Layer 5 of a small transformer language model trained on English Wikipedia (8 layers, counted from 0, width 96).
Take only the direct path to the model's output, skipping the later layers: a vector added to the residual stream pushes a token's score in proportion to its dot product with that token's output vector.

Output vectors of the tokens that the questions are about. A number n stands for n times 0.021.
"ks": 3 -11 -25 4 -18 -29 3 6 0 3 -1 4 -31 15 37 -6 -5 -1 29 0 5 26 2 36 -3 17 2 48 -41 -32 1 36 -21 -16 -10 36 1 -1 -24 20 -46 -16 -13 -12 -12 34 5 -6 10 11 -25 21 -33 19 1 -20 2 -10 38 10 -59 -48 -7 -5 26 -1 -28 -4 48 -37 8 -17 16 -59 -7 18 7 35 39 -3 0 13 -48 -19 29 4 -11 17 -11 -5 -9 20 72 -9 9 10
" Succeeded": -4 75 -20 -11 29 -30 4 35 -36 19 44 -8 4 -6 -38 -25 42 20 4 18 -15 -4 -24 -5 37 33 22 16 -41 -51 41 -24 -2 24 31 49 -9 -33 1 -1 -2 -95 6 -54 -9 36 32 -8 -47 -24 5 33 -32 -2 -1 -3 10 18 -38 -19 10 -19 -22 -6 15 39 -16 11 -11 -8 -11 -30 -3 -54 3 39 -47 8 -49 -17 4 10 1 52 -8 12 -66 41 -24 34 -16 41 57 7 47 7
"cess": 8 21 -20 -27 26 -41 -6 45 8 18 -41 -1 15 16 -6 -7 -3 -7 -8 -2 -17 45 -38 9 24 -6 32 -2 -34 -17 23 12 2 -19 16 12 17 20 -11 -3 3 -27 -12 -11 -18 57 31 -38 12 8 -55 9 -1 10 -3 -26 -21 -34 32 -1 -47 -19 -28 9 38 26 -18 23 29 -3 -32 8 40 -19 -72 25 -4 20 -37 8 -3 4 -11 -3 -12 -25 -4 50 -21 -3 -34 25 60 9 38 17
"ild": 33 27 -2 17 -12 14 20 19 9 12 -30 -20 -7 2 30 -3 19 11 13 7 13 1 -25 -9 12 -3 7 -2 -17 -28 -8 -22 -45 23 -5 -15 -9 1 -14 14 28 15 -28 0 -24 48 7 -25 -42 -6 -24 30 19 20 -1 -18 8 16 -14 -26 26 -24 -16 -37 17 26 20 -5 17 -5 12 -19 38 -7 -33 11 -2 2 -18 15 -25 -5 -31 58 -22 -14 20 40 -10 11 -10 -3 -10 -3 -13 -11
"orn": 7 -13 -15 15 10 1 10 4 6 -11 -21 11 3 -23 1 16 -7 -22 9 -2 -2 -2 20 18 -18 32 16 -20 13 -30 -14 33 -20 32 -7 -20 6 31 -12 18 12 12 -27 -4 -27 36 -10 -9 -19 -22 -37 7 4 -10 -4 -6 4 13 3 -2 9 -10 -2 -18 25 24 19 7 40 -9 -18 -23 22 -11 9 -25 -24 -4 -18 16 -4 -3 0 -11 -12 16 -4 21 -15 -7 5 31 -13 8 0 8
" |": -11 -4 17 32 -9 8 -23 13 -19 -8 0 -16 18 5 27 -37 -17 -14 -14 -33 4 -12 16 10 -5 24 5 -29 -26 -3 27 16 23 -11 -1 -3 -5 -17 7 2 7 -18 20 31 -9 0 10 13 33 21 -19 3 -14 -16 3 -3 13 -3 16 14 11 18 -6 -1 -6 -19 0 11 -14 19 10 7 -27 13 17 -27 14 -11 11 -8 -10 -3 18 -15 2 20 9 -13 20 2 8 -30 -25 -9 -10 -16
"vision": 2 45 -19 -20 2 -26 -9 41 15 -27 -3 -1 8 -7 -6 -10 -34 15 -8 29 6 28 12 18 32 -8 6 -5 -28 -12 25 19 -28 -17 -2 27 -23 10 -1 -22 -3 -53 5 -8 -3 37 -4 5 7 -11 -5 32 -5 30 -7 -18 -31 -62 18 -1 -13 -48 -30 13 11 0 29 33 47 2 -8 1 19 -3 -55 41 -20 -2 -3 10 -29 29 1 38 3 -34 -4 2 -11 10 -11 -5 39 -2 26 -22
"ospital": 7 38 -49 21 37 -13 37 21 35 4 -7 18 16 -5 3 -12 -27 0 20 -11 -18 -2 0 50 -4 9 51 -40 -4 -10 33 -14 -49 5 24 1 -5 17 -52 -2 -11 -31 -13 -30 -6 49 4 29 -35 -1 -15 7 -24 28 -3 -30 -31 12 -3 -5 -12 -18 -9 -40 -29 34 -7 10 7 6 -14 -17 22 -32 -23 6 -40 21 -6 2 -11 18 2 31 -8 27 1 17 -15 15 -9 -1 29 36 8 -13
"iversity": 44 30 -48 -3 8 -15 28 10 44 -5 8 -27 26 4 0 -32 26 11 19 35 24 -28 -8 34 29 -4 4 1 14 7 42 -11 11 29 -7 -11 -31 3 -28 -71 -14 1 -11 -2 -47 55 5 -7 -46 11 8 4 -23 17 -3 0 -36 -32 -4 -32 -7 -27 25 2 12 -2 -8 -2 -19 -20 -31 -3 44 -52 -36 -10 -48 26 4 33 -29 -2 -17 36 -36 22 6 50 -10 32 -13 3 57 6 22 -10
"arried": 8 24 -26 -21 38 -27 -7 -33 21 4 -2 2 6 -14 -12 -6 8 -5 12 -22 -36 23 -51 55 7 -3 25 -7 13 -60 31 9 -23 22 41 -12 -6 -8 -10 26 -3 -17 2 -18 -18 61 30 10 -29 -16 -6 -1 9 -9 -5 -16 7 1 -1 -12 -8 12 -39 -53 14 -11 12 -24 -11 -11 -26 -8 28 -25 -33 18 -17 16 -13 28 5 38 4 -25 -30 -19 35 31 14 37 13 22 18 24 24 3
"ado": -7 -9 -10 27 22 -38 26 3 47 6 3 -4 -2 -30 -11 -28 -15 42 26 29 -31 -13 -21 20 -2 -14 9 1 -13 1 -10 5 -2 3 -8 9 -8 -15 -22 -32 -31 -32 -20 25 -16 50 -22 -12 -14 56 -27 5 -25 -20 -1 -7 -14 15 -2 -15 19 -15 -16 -5 24 34 24 33 26 -9 -5 -7 61 10 -15 4 1 -10 10 -16 -14 -4 8 -15 -13 11 -13 13 -12 -1 -3 10 28 18 14 -4
"atre": 39 34 -14 -4 13 -45 11 36 24 0 -4 -5 -13 5 20 -4 17 5 -14 14 -27 -9 0 39 8 -8 18 -18 14 -29 36 -8 -26 13 10 5 -31 4 -23 8 11 -29 -41 -13 -4 13 46 16 -50 26 -20 6 18 -24 -3 -33 4 20 3 -56 -4 11 -43 -18 7 36 22 13 35 -34 -15 -4 29 -72 -23 -26 -23 45 17 15 -46 33 18 31 -20 5 -11 10 -25 32 -7 14 24 -6 18 -17
"000": -13 -6 -15 -6 5 -51 -16 36 11 6 -9 8 -6 9 35 11 18 14 34 3 -2 -13 -23 33 16 -53 -14 -32 22 -9 18 17 7 3 10 25 -4 -4 -1 -2 -13 -12 22 -6 -16 26 -5 19 26 20 22 -4 35 16 -1 -16 45 -27 -27 15 19 -22 14 -68 5 9 4 3 -10 -22 -29 -18 14 -31 -9 -3 -27 12 11 12 12 25 8 25 -28 -15 -42 -1 -16 7 -32 9 3 -10 30 -18
"tal": -29 20 -5 -45 6 -17 18 8 -7 -20 14 -8 -3 -5 11 -15 -1 13 40 15 -47 35 -10 -14 7 -18 34 -12 24 -22 33 5 -15 -6 -4 27 -2 24 -2 -9 -15 -22 -25 -5 -46 38 44 42 -21 24 -12 16 11 28 -2 -30 4 -43 36 -8 -3 14 -19 -11 -20 -8 53 -1 11 -11 -17 -42 24 -37 -43 12 -14 13 -12 24 -20 -12 23 3 -24 5 -24 -23 -14 3 21 42 33 10 4 25
"ted": -39 14 -61 -48 -18 2 -28 17 -21 18 10 17 22 -17 1 -45 6 -10 39 -10 -24 42 -17 2 1 -14 37 -18 -14 -32 28 24 -7 -14 5 -1 5 32 -23 9 -18 -30 -1 -9 -19 36 54 20 -6 26 9 -19 -26 29 -1 -41 -8 -7 36 6 35 -4 -33 15 15 24 -28 24 47 -7 11 -39 48 -22 -34 20 -24 36 1 -5 -1 -6 6 -35 13 -51 13 27 -35 8 1 22 54 -32 22 13

Output weights of attention head 4. The head adds the sum of these rows, row i times number i of z. A number n stands for n times 0.0056.
o0: -33 -48 17 -10 -11 -65 -27 -17 29 72 29 -29 19 11 3 -29 7 0 3 -3 -17 5 26 -17 0 -4 -3 4 -24 -46 59 -8 -6 -30 16 8 22 -17 -26 23 -14 -19 -36 58 8 -14 6 -2 20 -14 -17 15 1 37 -10 32 -20 9 4 40 26 -21 -15 5 9 3 -2 0 -17 -29 64 1 12 33 -18 12 19 25 -13 7 -31 -30 -46 -5 -24 -15 40 15 7 -17 18 -15 -10 21 3 22
o1: -6 -19 9 31 48 -10 -8 24 -38 30 -47 7 0 20 18 43 35 -6 20 16 -6 -33 -1 13 46 -1 -3 -33 -30 -54 13 44 6 12 7 -13 25 15 -32 17 -42 -33 7 6 4 6 -25 19 -6 21 -19 51 12 28 2 -55 27 0 11 -8 38 12 -27 13 -31 -34 14 4 18 -34 19 -11 -9 3 21 -2 -8 35 30 -53 -21 30 15 -8 -39 8 8 -7 9 -38 -25 -67 -12 -76 44 -7
o2: -43 11 19 -20 -30 -56 -37 9 -24 -6 15 -4 -33 46 29 -49 58 -8 -17 41 14 43 -59 54 -18 20 20 -16 36 -36 -3 -4 -34 19 1 13 -10 17 -46 -3 -12 21 5 -13 26 32 42 7 11 -7 46 -15 2 11 8 21 12 -25 -7 -26 -4 0 -1 -13 -36 -19 21 12 -6 11 5 14 -22 -19 -9 25 34 -1 -4 -22 -10 -12 -44 -27 18 -31 29 28 -13 1 81 -9 -8 -1 -25 13
o3: -21 -6 15 36 -14 -13 -32 16 13 3 -11 -9 23 -10 29 -8 -13 -32 0 18 -15 -4 39 -14 16 -14 13 31 -21 -3 6 -6 35 -8 48 -48 -7 -23 -12 -2 18 5 12 34 -19 10 -8 16 13 25 -4 3 -13 5 16 -14 0 -25 15 36 2 -5 -7 5 -8 -23 30 12 14 32 10 5 8 3 18 -18 0 -23 -8 -49 -32 -1 11 -29 -14 -17 6 -12 19 -11 4 -23 -18 -41 27 -9
o4: 0 33 16 12 25 -3 5 17 15 -80 17 21 21 7 -23 39 -11 -6 -7 8 15 3 39 20 -1 12 22 -48 -22 7 -24 11 29 -27 16 83 -37 3 0 2 29 -26 11 3 -33 62 -38 10 -24 -5 43 -25 -18 -20 19 -37 -6 -9 -15 -3 16 -21 -3 -10 -5 2 19 8 -15 -20 -16 1 -17 20 10 15 5 -24 29 -13 -13 -2 6 -6 -18 19 -41 3 8 -13 -24 -56 8 -36 -15 27
o5: 6 -16 -4 -4 -7 25 -42 -2 -28 18 -7 32 12 -13 8 -30 -48 1 -7 -16 2 -10 13 33 31 -3 25 -19 -47 -21 21 -17 11 -23 -16 1 26 -38 24 -14 18 18 46 -14 -8 5 -10 23 7 5 -27 -27 36 1 5 -1 1 13 7 -2 -10 50 -28 38 22 -19 -52 -10 -7 28 9 34 10 27 4 -26 -47 -5 40 -31 -5 38 52 -2 -30 -18 -7 -3 0 6 12 9 -11 0 10 -21
o6: 21 9 -26 -3 -20 10 27 12 26 11 0 -25 6 33 6 14 7 -1 14 -31 -33 -13 -12 1 -12 -41 -21 -16 -12 34 12 -47 11 11 2 -44 32 -20 19 5 28 20 16 5 -14 7 -37 -19 9 -39 -32 -7 -6 -14 -29 -19 -16 43 17 13 -7 -35 6 22 5 12 -28 28 26 4 -8 26 31 28 2 -29 7 -2 17 1 24 5 57 31 -17 -17 -59 4 -3 -19 2 1 -1 -24 39 -19
o7: -23 15 -38 -20 54 11 94 -4 -17 4 -22 -19 9 34 -9 59 43 -50 -15 35 -8 -27 -32 -21 5 5 -39 -32 18 8 -7 7 14 -17 5 36 51 21 -36 20 -4 -12 -36 -19 -35 -3 10 -8 -24 -12 -31 -1 -6 19 -63 -20 6 -15 27 -50 0 4 19 -3 6 33 -35 -23 5 -30 31 -10 -39 -18 56 35 12 11 57 11 40 13 -57 -3 2 22 1 9 -12 5 5 -18 29 10 -17 23
o8: 17 11 -22 11 16 -1 41 -7 -54 -29 11 -56 6 20 -29 32 27 1 23 47 32 20 12 11 13 9 6 -33 8 12 -18 14 26 -28 18 33 -17 24 -74 5 5 -16 -10 10 -31 20 -26 -42 -37 26 -7 -5 -21 12 14 -46 4 25 -28 0 -5 -39 20 -22 -3 -15 40 33 -8 -5 10 2 -36 -7 -4 33 13 -3 -22 27 -29 -32 -52 19 -16 26 50 22 15 -26 31 -26 15 8 12 -3
o9: -4 -5 40 6 -1 -11 -8 -2 -9 -2 -7 -1 -23 -21 16 1 -11 18 -2 42 46 -8 11 46 18 -1 16 29 -1 -20 22 -23 7 -10 -14 -3 23 2 -4 -29 48 -29 -4 2 34 -27 -6 25 -21 -14 21 -15 39 8 28 -3 -13 -35 5 0 -16 -29 -13 -17 37 -8 -42 -24 -19 9 9 36 -54 -22 8 27 -55 -8 -23 -10 19 -18 10 28 -53 5 14 44 -36 14 42 9 -12 0 12 -1
o10: 39 31 -9 -31 10 4 20 -14 11 -14 21 7 -32 25 6 -18 34 -12 6 -10 -13 -15 -26 6 -5 15 7 -21 36 45 -39 -14 -6 8 -35 25 -31 2 6 28 -14 27 20 24 -31 22 3 7 -2 -42 43 -12 -4 -24 -12 -94 4 12 -27 -30 12 -27 2 5 -44 -1 10 37 -13 4 -30 14 5 0 2 -24 10 13 37 20 1 -9 20 -4 25 1 -5 14 -19 -21 -13 25 4 -17 12 -3
o11: 39 -17 -8 -9 -25 28 -28 -15 -20 47 9 50 1 14 23 1 42 14 -26 -48 -8 -14 -22 -4 -4 -5 -16 -19 4 -13 -33 3 15 -18 10 14 4 -8 55 23 3 -5 -2 6 24 -3 18 30 1 1 38 22 24 -34 -19 -9 30 -7 -7 -6 32 10 -8 22 -32 -37 -12 -15 -38 -4 -55 -8 -15 16 -10 18 22 -5 37 -40 8 18 17 14 17 11 3 3 -29 3 -49 34 -25 -21 -11 -10
o12: 9 19 6 -43 -20 -34 25 5 -3 -17 60 0 -25 20 1 -10 16 36 -11 -12 -20 18 -3 5 -4 0 -42 -50 -2 5 -1 5 5 -5 -46 23 54 -2 19 7 -37 -36 2 -10 21 10 -28 13 -14 -30 24 -8 7 -12 -42 21 -23 16 0 -31 23 -55 16 -7 -20 9 4 -2 -4 -14 -5 8 -44 10 -12 29 -18 33 12 54 29 -15 -28 30 7 13 18 39 -12 -19 10 -25 7 -1 5 50
o13: 32 35 -14 -17 17 21 25 1 -33 4 -1 15 -2 48 -14 -24 19 0 -18 -29 17 -32 -32 -18 -11 -16 33 -2 21 19 -37 25 13 0 63 16 -50 -10 29 -39 14 11 51 -49 -24 6 -6 -16 13 -2 18 -6 33 -73 48 6 10 -47 0 -7 -2 15 25 7 -19 15 -36 15 -3 37 -31 -13 15 -43 0 -8 71 3 -42 13 65 6 21 -1 -16 -50 12 -53 35 -24 -80 -31 7 40 1 30
o14: -32 -16 -30 25 -50 34 12 -14 15 -11 15 -6 14 -5 43 -7 -3 -5 -72 -26 -1 6 14 -29 -2 19 12 -14 14 -26 18 15 12 -14 21 -47 -3 -43 -27 22 0 -4 -8 -17 32 12 43 15 37 26 -15 20 11 -5 -16 3 23 3 -1 40 -29 55 -22 19 27 7 65 4 -9 42 0 -30 35 14 10 -35 -14 5 -18 -23 -49 -2 17 -15 -3 2 27 -11 -20 15 -12 -16 -16 -14 -12 -13
o15: -20 12 -1 29 -19 -17 -2 56 -30 -25 -18 17 -20 -7 -10 32 21 20 22 28 13 -21 19 61 53 -10 6 -46 8 33 0 28 18 -41 -10 -17 -43 5 17 -15 1 -32 25 16 17 -27 -8 -17 7 35 2 15 -18 20 -46 -83 0 -37 -3 2 -28 28 -3 5 10 38 34 -19 6 56 19 5 -19 -18 17 -41 -1 -10 15 -25 21 17 6 3 13 -34 -18 0 -54 -9 71 -31 -11 -53 7 -21
o16: 1 1 -4 7 20 -13 3 8 -56 1 -1 19 50 0 3 1 -32 12 -34 23 20 -6 11 32 10 3 27 42 -49 -28 -8 7 6 -38 51 -15 -21 4 -15 20 39 -47 -18 -7 -11 -40 1 -9 0 -7 21 5 5 20 46 9 9 -17 6 -13 31 -24 -11 0 18 -44 -7 5 -21 -13 -7 -42 -30 -24 11 7 30 34 -53 18 5 10 -9 0 2 10 -16 39 6 47 -6 -10 -36 50 -25 21
o17: 43 45 40 18 37 6 13 11 -10 -50 13 3 -8 -11 1 1 -12 -2 26 37 25 -14 27 -26 -52 2 -20 24 7 24 -17 -10 -11 -8 -54 -6 15 -10 22 4 11 -28 -5 13 -45 30 -23 16 -38 8 21 -10 -3 -33 33 -31 -15 -35 -15 -36 -8 -79 -10 -27 -5 9 -2 28 -13 30 -8 20 -5 15 -17 17 9 -3 5 35 17 -31 23 -9 -22 10 -12 24 -3 -47 16 16 28 10 16 1
o18: 36 23 -25 -16 11 -5 16 22 7 -32 3 12 12 6 -9 -20 42 21 5 -24 -36 -56 1 1 -51 34 4 -15 -11 21 -13 -22 11 -9 31 -57 21 -40 4 42 26 20 5 -24 -32 14 2 12 -16 -12 16 -14 20 -7 2 -42 -11 47 8 -6 5 -19 -4 1 -5 -14 16 41 -1 -4 22 -19 19 27 -13 -25 4 16 -50 7 1 -8 71 43 5 -4 78 -35 -37 11 -79 -8 4 -35 12 43
o19: -21 3 10 38 -14 -25 15 13 -51 8 -48 -22 -3 -24 20 64 6 9 23 1 -23 7 2 -38 -27 -3 -29 -55 5 33 13 -8 9 17 37 -40 74 16 10 36 -14 0 -37 52 15 8 -8 6 -32 16 -41 21 -32 15 -50 3 -7 -9 18 6 21 -35 12 8 -40 18 -20 -17 39 -37 -24 16 46 53 -19 22 11 -25 -34 -35 5 4 -38 25 5 28 -21 -2 -2 -15 23 12 1 -55 16 1
o20: -3 -1 -29 -4 -15 35 27 -10 7 48 1 10 12 50 -18 -5 16 4 -49 1 -1 2 14 -12 2 13 18 36 7 2 -27 -20 -1 -21 77 -5 -20 -30 3 30 55 7 18 31 6 15 7 2 -3 -10 0 -4 12 -2 -92 -79 11 10 -28 -35 14 -11 -20 2 12 -32 -31 2 4 -7 -3 -21 9 26 13 -28 -32 14 19 6 -19 -9 20 -10 25 21 -12 18 -34 13 -36 8 -17 6 23 0
o21: 3 -2 -24 -3 15 18 24 6 41 -17 11 28 -8 -9 -22 22 32 4 -10 -21 19 1 -38 -41 3 16 6 -39 -14 15 -25 54 -18 16 -66 61 13 31 24 12 -25 -7 -18 -54 -6 -14 -11 0 9 -5 5 21 3 -5 -27 38 0 6 -26 -16 21 34 -14 -9 3 44 -11 -10 27 -40 -23 -9 5 2 -5 18 -46 14 22 2 21 27 18 -22 16 24 -44 -9 4 -4 -51 -26 23 -8 3 4
o22: -2 26 6 -3 -29 22 -31 -2 -46 18 -10 15 -24 -2 57 -3 -16 -7 -14 -43 13 -30 -29 6 -20 6 -33 82 15 20 -1 -20 12 0 7 -88 14 18 -6 -7 26 -7 -43 3 42 -28 22 7 19 3 -4 50 -4 -16 -17 -34 16 -34 -13 11 -17 18 5 3 -21 13 12 4 5 43 -27 -23 29 -36 3 -25 24 16 -26 3 22 17 45 13 25 1 0 -27 -6 34 15 45 -5 9 1 -38
o23: 21 15 2 -27 -32 13 -15 5 -17 -69 8 -11 34 -24 -23 -52 1 -8 12 -29 9 31 -29 -25 -11 29 4 -21 -9 7 -9 31 -23 38 -77 28 1 24 -12 0 -2 -13 37 -57 1 3 39 26 -17 52 18 -11 -18 -3 -38 51 -7 52 0 5 -13 -12 -14 0 -5 -34 24 -4 7 -19 -15 5 -46 41 -19 34 -46 -9 31 41 -32 18 -27 -12 -10 9 24 32 23 29 22 -14 31 21 6 -27
o24: 57 -3 12 19 -29 16 18 -21 -62 28 1 2 -1 44 10 1 57 26 45 -33 -7 -8 -28 18 -35 -40 -26 -8 20 21 2 -23 -7 -3 -8 23 21 -10 35 18 13 -32 22 -7 30 -29 -17 14 -12 -46 18 59 -17 -35 15 24 -47 17 8 5 9 -46 -18 -15 5 -34 -35 3 -44 50 -54 19 -6 14 5 15 10 25 35 62 -32 7 -53 19 -35 2 24 13 -21 -26 13 -21 5 -2 10 9
o25: 47 17 6 -7 -15 3 -14 -5 -33 1 -44 27 1 -3 -40 -20 26 40 27 -9 -10 -12 6 -23 7 34 -18 -14 34 32 -8 2 -36 25 -34 -54 45 13 23 16 -18 -40 -10 -43 3 19 -37 16 -19 -26 9 32 -4 6 -42 8 20 49 35 -24 14 -2 -27 -12 10 -13 1 9 4 -8 -14 0 21 14 -28 11 -8 0 -19 56 -21 -17 -8 34 -11 -1 22 -8 -33 3 -6 -1 5 -8 14 63
o26: -23 -28 -7 -6 35 30 43 -9 4 28 -11 23 -36 -8 -5 13 39 -13 -67 6 45 -12 -38 -9 20 3 8 -40 26 -27 -5 -16 2 4 -40 -3 48 1 4 -2 45 -13 1 -35 57 14 17 27 -12 0 -15 13 24 -19 -24 35 0 -29 -1 -20 -22 5 -12 11 51 26 -34 11 -22 -33 10 15 -12 -27 22 53 -56 -32 -48 -2 42 -3 20 -1 -20 23 -19 29 -59 -3 -21 22 1 10 23 12
o27: 30 16 -8 20 -5 2 -28 22 -41 52 11 13 12 8 21 13 -20 -14 -20 -41 -15 5 21 45 30 -32 -45 -14 -36 -10 -11 37 19 -1 -24 24 1 1 20 9 -39 -31 -25 -9 -5 -26 -10 -5 16 12 11 -2 27 10 48 -26 23 -5 -26 1 -15 -15 10 21 -1 -28 37 -10 -6 -2 -21 0 14 -18 1 -15 48 0 70 1 8 -9 6 2 9 9 -33 -5 18 -19 2 -15 -20 -14 -14 -23
o28: -4 -24 1 43 -37 -17 0 0 14 -19 10 -8 8 0 -15 25 19 33 -38 5 17 14 23 -19 -37 -3 10 39 -15 28 -24 9 19 -16 50 2 -24 -22 5 2 80 -21 -1 -2 52 14 36 -21 -8 39 16 31 -55 -1 15 1 -11 -27 8 23 24 -34 5 -3 10 28 14 11 -9 -12 0 5 8 11 23 4 -52 -3 -49 1 -53 -8 -69 1 25 9 -46 -2 4 15 12 -17 -1 -52 -31 -10
o29: -4 -22 -37 -15 19 13 27 -20 -26 15 -35 5 18 25 22 -33 30 6 -15 19 23 -29 -65 3 -10 7 47 29 -30 -15 33 14 -3 4 19 -11 25 -26 -17 -21 18 -13 37 -33 23 -49 14 15 10 38 -21 41 40 -5 51 -19 16 4 8 -26 -3 7 -37 9 10 -27 -12 9 -7 41 42 -10 11 -14 26 -25 17 12 -43 5 10 14 19 5 -1 -39 0 -2 -11 8 3 -29 -3 -16 6 -7
o30: -10 -17 -7 8 -7 -38 32 -3 55 -26 47 1 -42 7 -2 39 49 10 -20 -10 19 -12 12 2 -24 -3 -26 13 -8 -8 18 21 34 -23 -67 21 7 7 17 -33 8 -27 -13 9 43 -4 -14 0 -11 -11 2 37 -8 -24 4 -26 -18 -17 -14 -9 10 -39 13 -35 8 60 8 0 7 -21 -5 -6 4 -14 15 17 -27 9 -32 52 1 -7 3 16 23 15 22 8 -21 -34 -12 2 12 -49 6 1
o31: 23 -18 -11 10 22 -17 45 0 34 -44 32 -13 -53 3 25 1 -4 20 -4 9 18 10 6 8 -5 3 11 2 8 -29 -1 6 15 3 -69 21 -11 -42 1 -28 -26 -18 9 -16 32 9 -21 -15 -1 28 -5 -18 -21 -26 48 -70 -19 4 -15 -22 -7 -9 21 -3 10 19 54 6 -26 2 1 10 -14 23 28 -25 -16 9 21 13 -7 -5 -20 26 45 27 -19 -4 20 3 53 -18 8 -10 -35 -33

Each question shows a token from some text and the vector z that the head gathered there. A number n stands for n times 0.034.

" an": -17 -10 -11 0 -2 35 13 11 1 18 -5 -8 -31 6 -13 6 11 19 6 16 5 -25 -12 -12 -9 -7 12 -6 10 30 -25 -8
Which two tokens does it push up most, strongest first? "cess", " |"

"it": -25 23 -23 -9 28 17 27 53 3 1 11 18 -21 20 -18 -5 -25 14 5 22 -10 21 -33 -3 4 -18 21 22 -54 17 -41 -7
Pushed down most: "vision"

"193": -39 -2 19 -3 48 5 -22 5 6 20 -12 6 1 -12 2 20 22 -14 15 1 -5 18 -37 15 -20 8 9 2 12 -13 -12 -10
Which three tokens does it push up most, strongest first? " Succeeded", "vision", "ospital"

"ed": 16 -3 -9 -6 11 32 15 -10 21 -4 2 4 24 -27 -27 -15 -8 5 7 37 -8 3 -94 -6 -35 7 -13 8 -45 -31 -19 -4
Which two tokens does it push up most, strongest first? "ado", "ospital"

" s": -11 1 17 0 8 11 8 11 38 5 5 -20 -8 -5 -9 -5 -19 12 -3 18 -14 -12 -34 14 3 -5 10 -15 -11 -3 -13 -8
Which two tokens does it push up most, strongest first? "iversity", "ospital"

"em": -1 53 34 2 -9 -5 -12 18 27 12 -1 -28 1 -26 22 35 -17 -18 11 -1 -12 8 -28 17 1 21 -4 -21 -27 25 -31 -8
Pushed up most: "ted"

" |": 1 -17 41 -11 41 -7 -40 -13 13 23 -1 19 43 -10 22 -15 28 5 3 -1 32 9 -28 35 4 17 12 -14 50 9 0 30
Pushed up most: " Succeeded"

" the": -21 -8 -43 2 44 -12 15 21 12 -26 9 -3 -4 -15 -32 31 -27 18 -16 61 -1 23 -37 -23 -39 -3 -19 -35 23 -29 -1 -11
Which two tokens does it push up most, strongest first? "ado", "orn"

"ral": -38 9 -6 17 1 1 8 0 -10 -34 -9 9 -18 -4 48 -1 -36 -35 27 54 -7 7 -8 39 -4 13 -10 -7 8 2 -36 -24
Which three tokens does it push up most, strongest first? "ted", " |", "orn"

"f": 4 17 15 -5 -2 31 -18 6 19 -29 12 6 -2 -38 -1 1 -30 -10 4 11 -35 1 -47 43 -8 -10 -33 20 -65 -32 -61 -4
Pushed down most: " Succeeded"

"3": -12 11 -11 -8 49 22 5 -18 -12 14 -5 13 14 5 -7 42 -20 -7 -24 16 -13 3 -33 -29 4 -12 -9 23 9 -16 28 18
Pushed up most: "000"

"itions": -4 15 -29 -12 31 20 -5 -16 19 -15 5 -13 21 -13 -12 -24 -6 10 14 -4 -12 39 -85 27 -28 7 -7 -12 -40 -14 -15 9
Which three tokens does it push up most, strongest first? "ado", "ospital", "iversity"

":": -13 -16 17 2 18 5 -14 -3 15 4 -5 5 19 -13 24 -4 13 4 -5 7 12 7 -32 31 -5 2 -3 -21 24 -2 -16 14
Pushed down most: "000"

" did": -7 8 18 -26 1 27 -8 -7 17 0 -3 9 14 1 -19 1 -17 -13 -43 19 -2 9 -39 36 3 23 -15 37 -31 -14 -36 -9
Pushed up most: "ks"

"\n": 5 -5 -21 -6 14 5 36 26 18 7 28 -27 24 -17 -6 0 -16 47 37 -10 18 -16 -48 7 11 11 6 -19 -44 10 17 29
Which three tokens does it push up most, strongest first? "iversity", "ospital", "ado"

"n": -37 23 -43 -7 24 28 -9 27 5 25 -7 -4 -16 -4 -23 39 0 27 -11 51 -11 0 -6 -3 -9 29 14 12 -18 -11 -41 -29
Pushed down most: "arried"

"ick": -12 57 -18 9 8 -8 14 20 -7 -29 -11 10 -9 44 9 28 5 -23 27 10 -3 32 -29 -32 -37 10 2 2 -13 45 0 -17
Pushed down most: "iversity"

" Major": -9 8 12 10 12 2 8 -15 18 19 -7 -17 -7 -4 5 9 -1 -4 7 21 -25 -6 -24 15 -2 4 -3 -6 2 16 2 -19
Pushed up most: "vision"

"y": -5 33 -10 4 10 24 6 5 -5 -15 3 14 7 -20 10 -12 -16 -10 23 28 -7 27 -57 8 -25 16 15 13 -27 6 -21 -15
Pushed down most: "iversity"

" \"": 10 -18 2 -2 -1 1 16 15 11 17 -24 -8 14 -9 -10 -13 5 2 -20 40 -23 -11 -29 9 7 -3 5 10 -4 9 -8 -42
Pushed up most: "cess"

" Mat": 15 21 17 -6 2 1 -4 9 56 3 -3 4 12 -19 26 31 16 -7 16 19 8 -38 -16 -4 20 14 0 18 -24 3 -25 13
Which two tokens does it push up most, strongest first? "ild", " |"

"ute": -25 63 21 7 -22 21 -19 9 -23 17 8 -2 -8 -31 14 40 -26 20 16 6 -16 15 3 23 -7 26 3 -6 -40 34 -8 35
Which two tokens does it push up most, strongest first? "atre", "ted"

" and": -6 1 4 3 10 12 5 4 1 17 -14 -5 -17 -2 5 -4 6 -7 13 14 7 -7 -22 -9 -22 -7 18 -10 14 18 1 -12
Which two tokens does it push up most, strongest first? "cess", " Succeeded"

" cer": -4 -15 11 -8 -9 8 -3 9 -16 14 -15 3 -25 -3 8 -15 -2 3 7 11 -6 6 -19 -3 -16 -12 30 -10 -4 30 -2 -13
Pushed down most: "vision"

",": -5 5 -7 -4 3 -8 -5 29 12 10 -8 5 -20 19 -29 12 0 24 -6 15 -4 -10 -15 -33 -1 -6 3 -3 -15 -1 -18 -23
Pushed up most: "cess"

" L": -6 2 18 13 13 5 2 -16 12 16 -13 -19 -10 -7 10 11 -5 -10 0 17 -36 -5 -28 22 -4 -3 -5 -3 5 13 0 -23
Pushed up most: "vision"

" that": -4 -35 3 -14 28 -1 -15 5 -2 25 -15 18 29 0 0 -34 19 21 -12 -10 -14 6 -53 16 10 9 15 -16 -14 -16 -7 10
Which three tokens does it push up most, strongest first? " Succeeded", "iversity", "arried"

"ol": -8 7 -16 1 12 18 24 35 15 -42 4 -3 4 -9 25 -17 -44 -20 18 22 -10 31 -58 14 -17 -8 14 -11 -24 -7 -14 -2
Pushed up most: "ado"

"ra": -11 33 -17 10 25 4 -10 9 10 -35 -21 0 -1 -20 10 -24 -7 -9 -11 56 -10 28 -71 15 -25 10 -8 -12 2 -5 -19 -12
Pushed up most: "ado"

" (": -6 47 -4 -5 31 32 1 14 16 9 -11 7 5 -33 8 -9 6 -4 29 16 -6 -11 -61 13 -16 28 14 14 -31 -7 -36 11
Pushed up most: "ospital"

"in": -8 15 -15 26 23 5 31 5 -9 -33 7 -5 -16 -3 26 10 -31 1 44 21 2 0 -36 -3 -31 -10 -14 -23 -25 4 -18 8
Pushed down most: " Succeeded"

"ony": -30 5 -20 19 1 5 17 -6 -19 -22 -3 -15 -22 11 50 17 -10 -24 22 -2 17 -18 -10 -3 -29 -1 -16 2 -20 47 -27 12
Pushed down most: " Succeeded"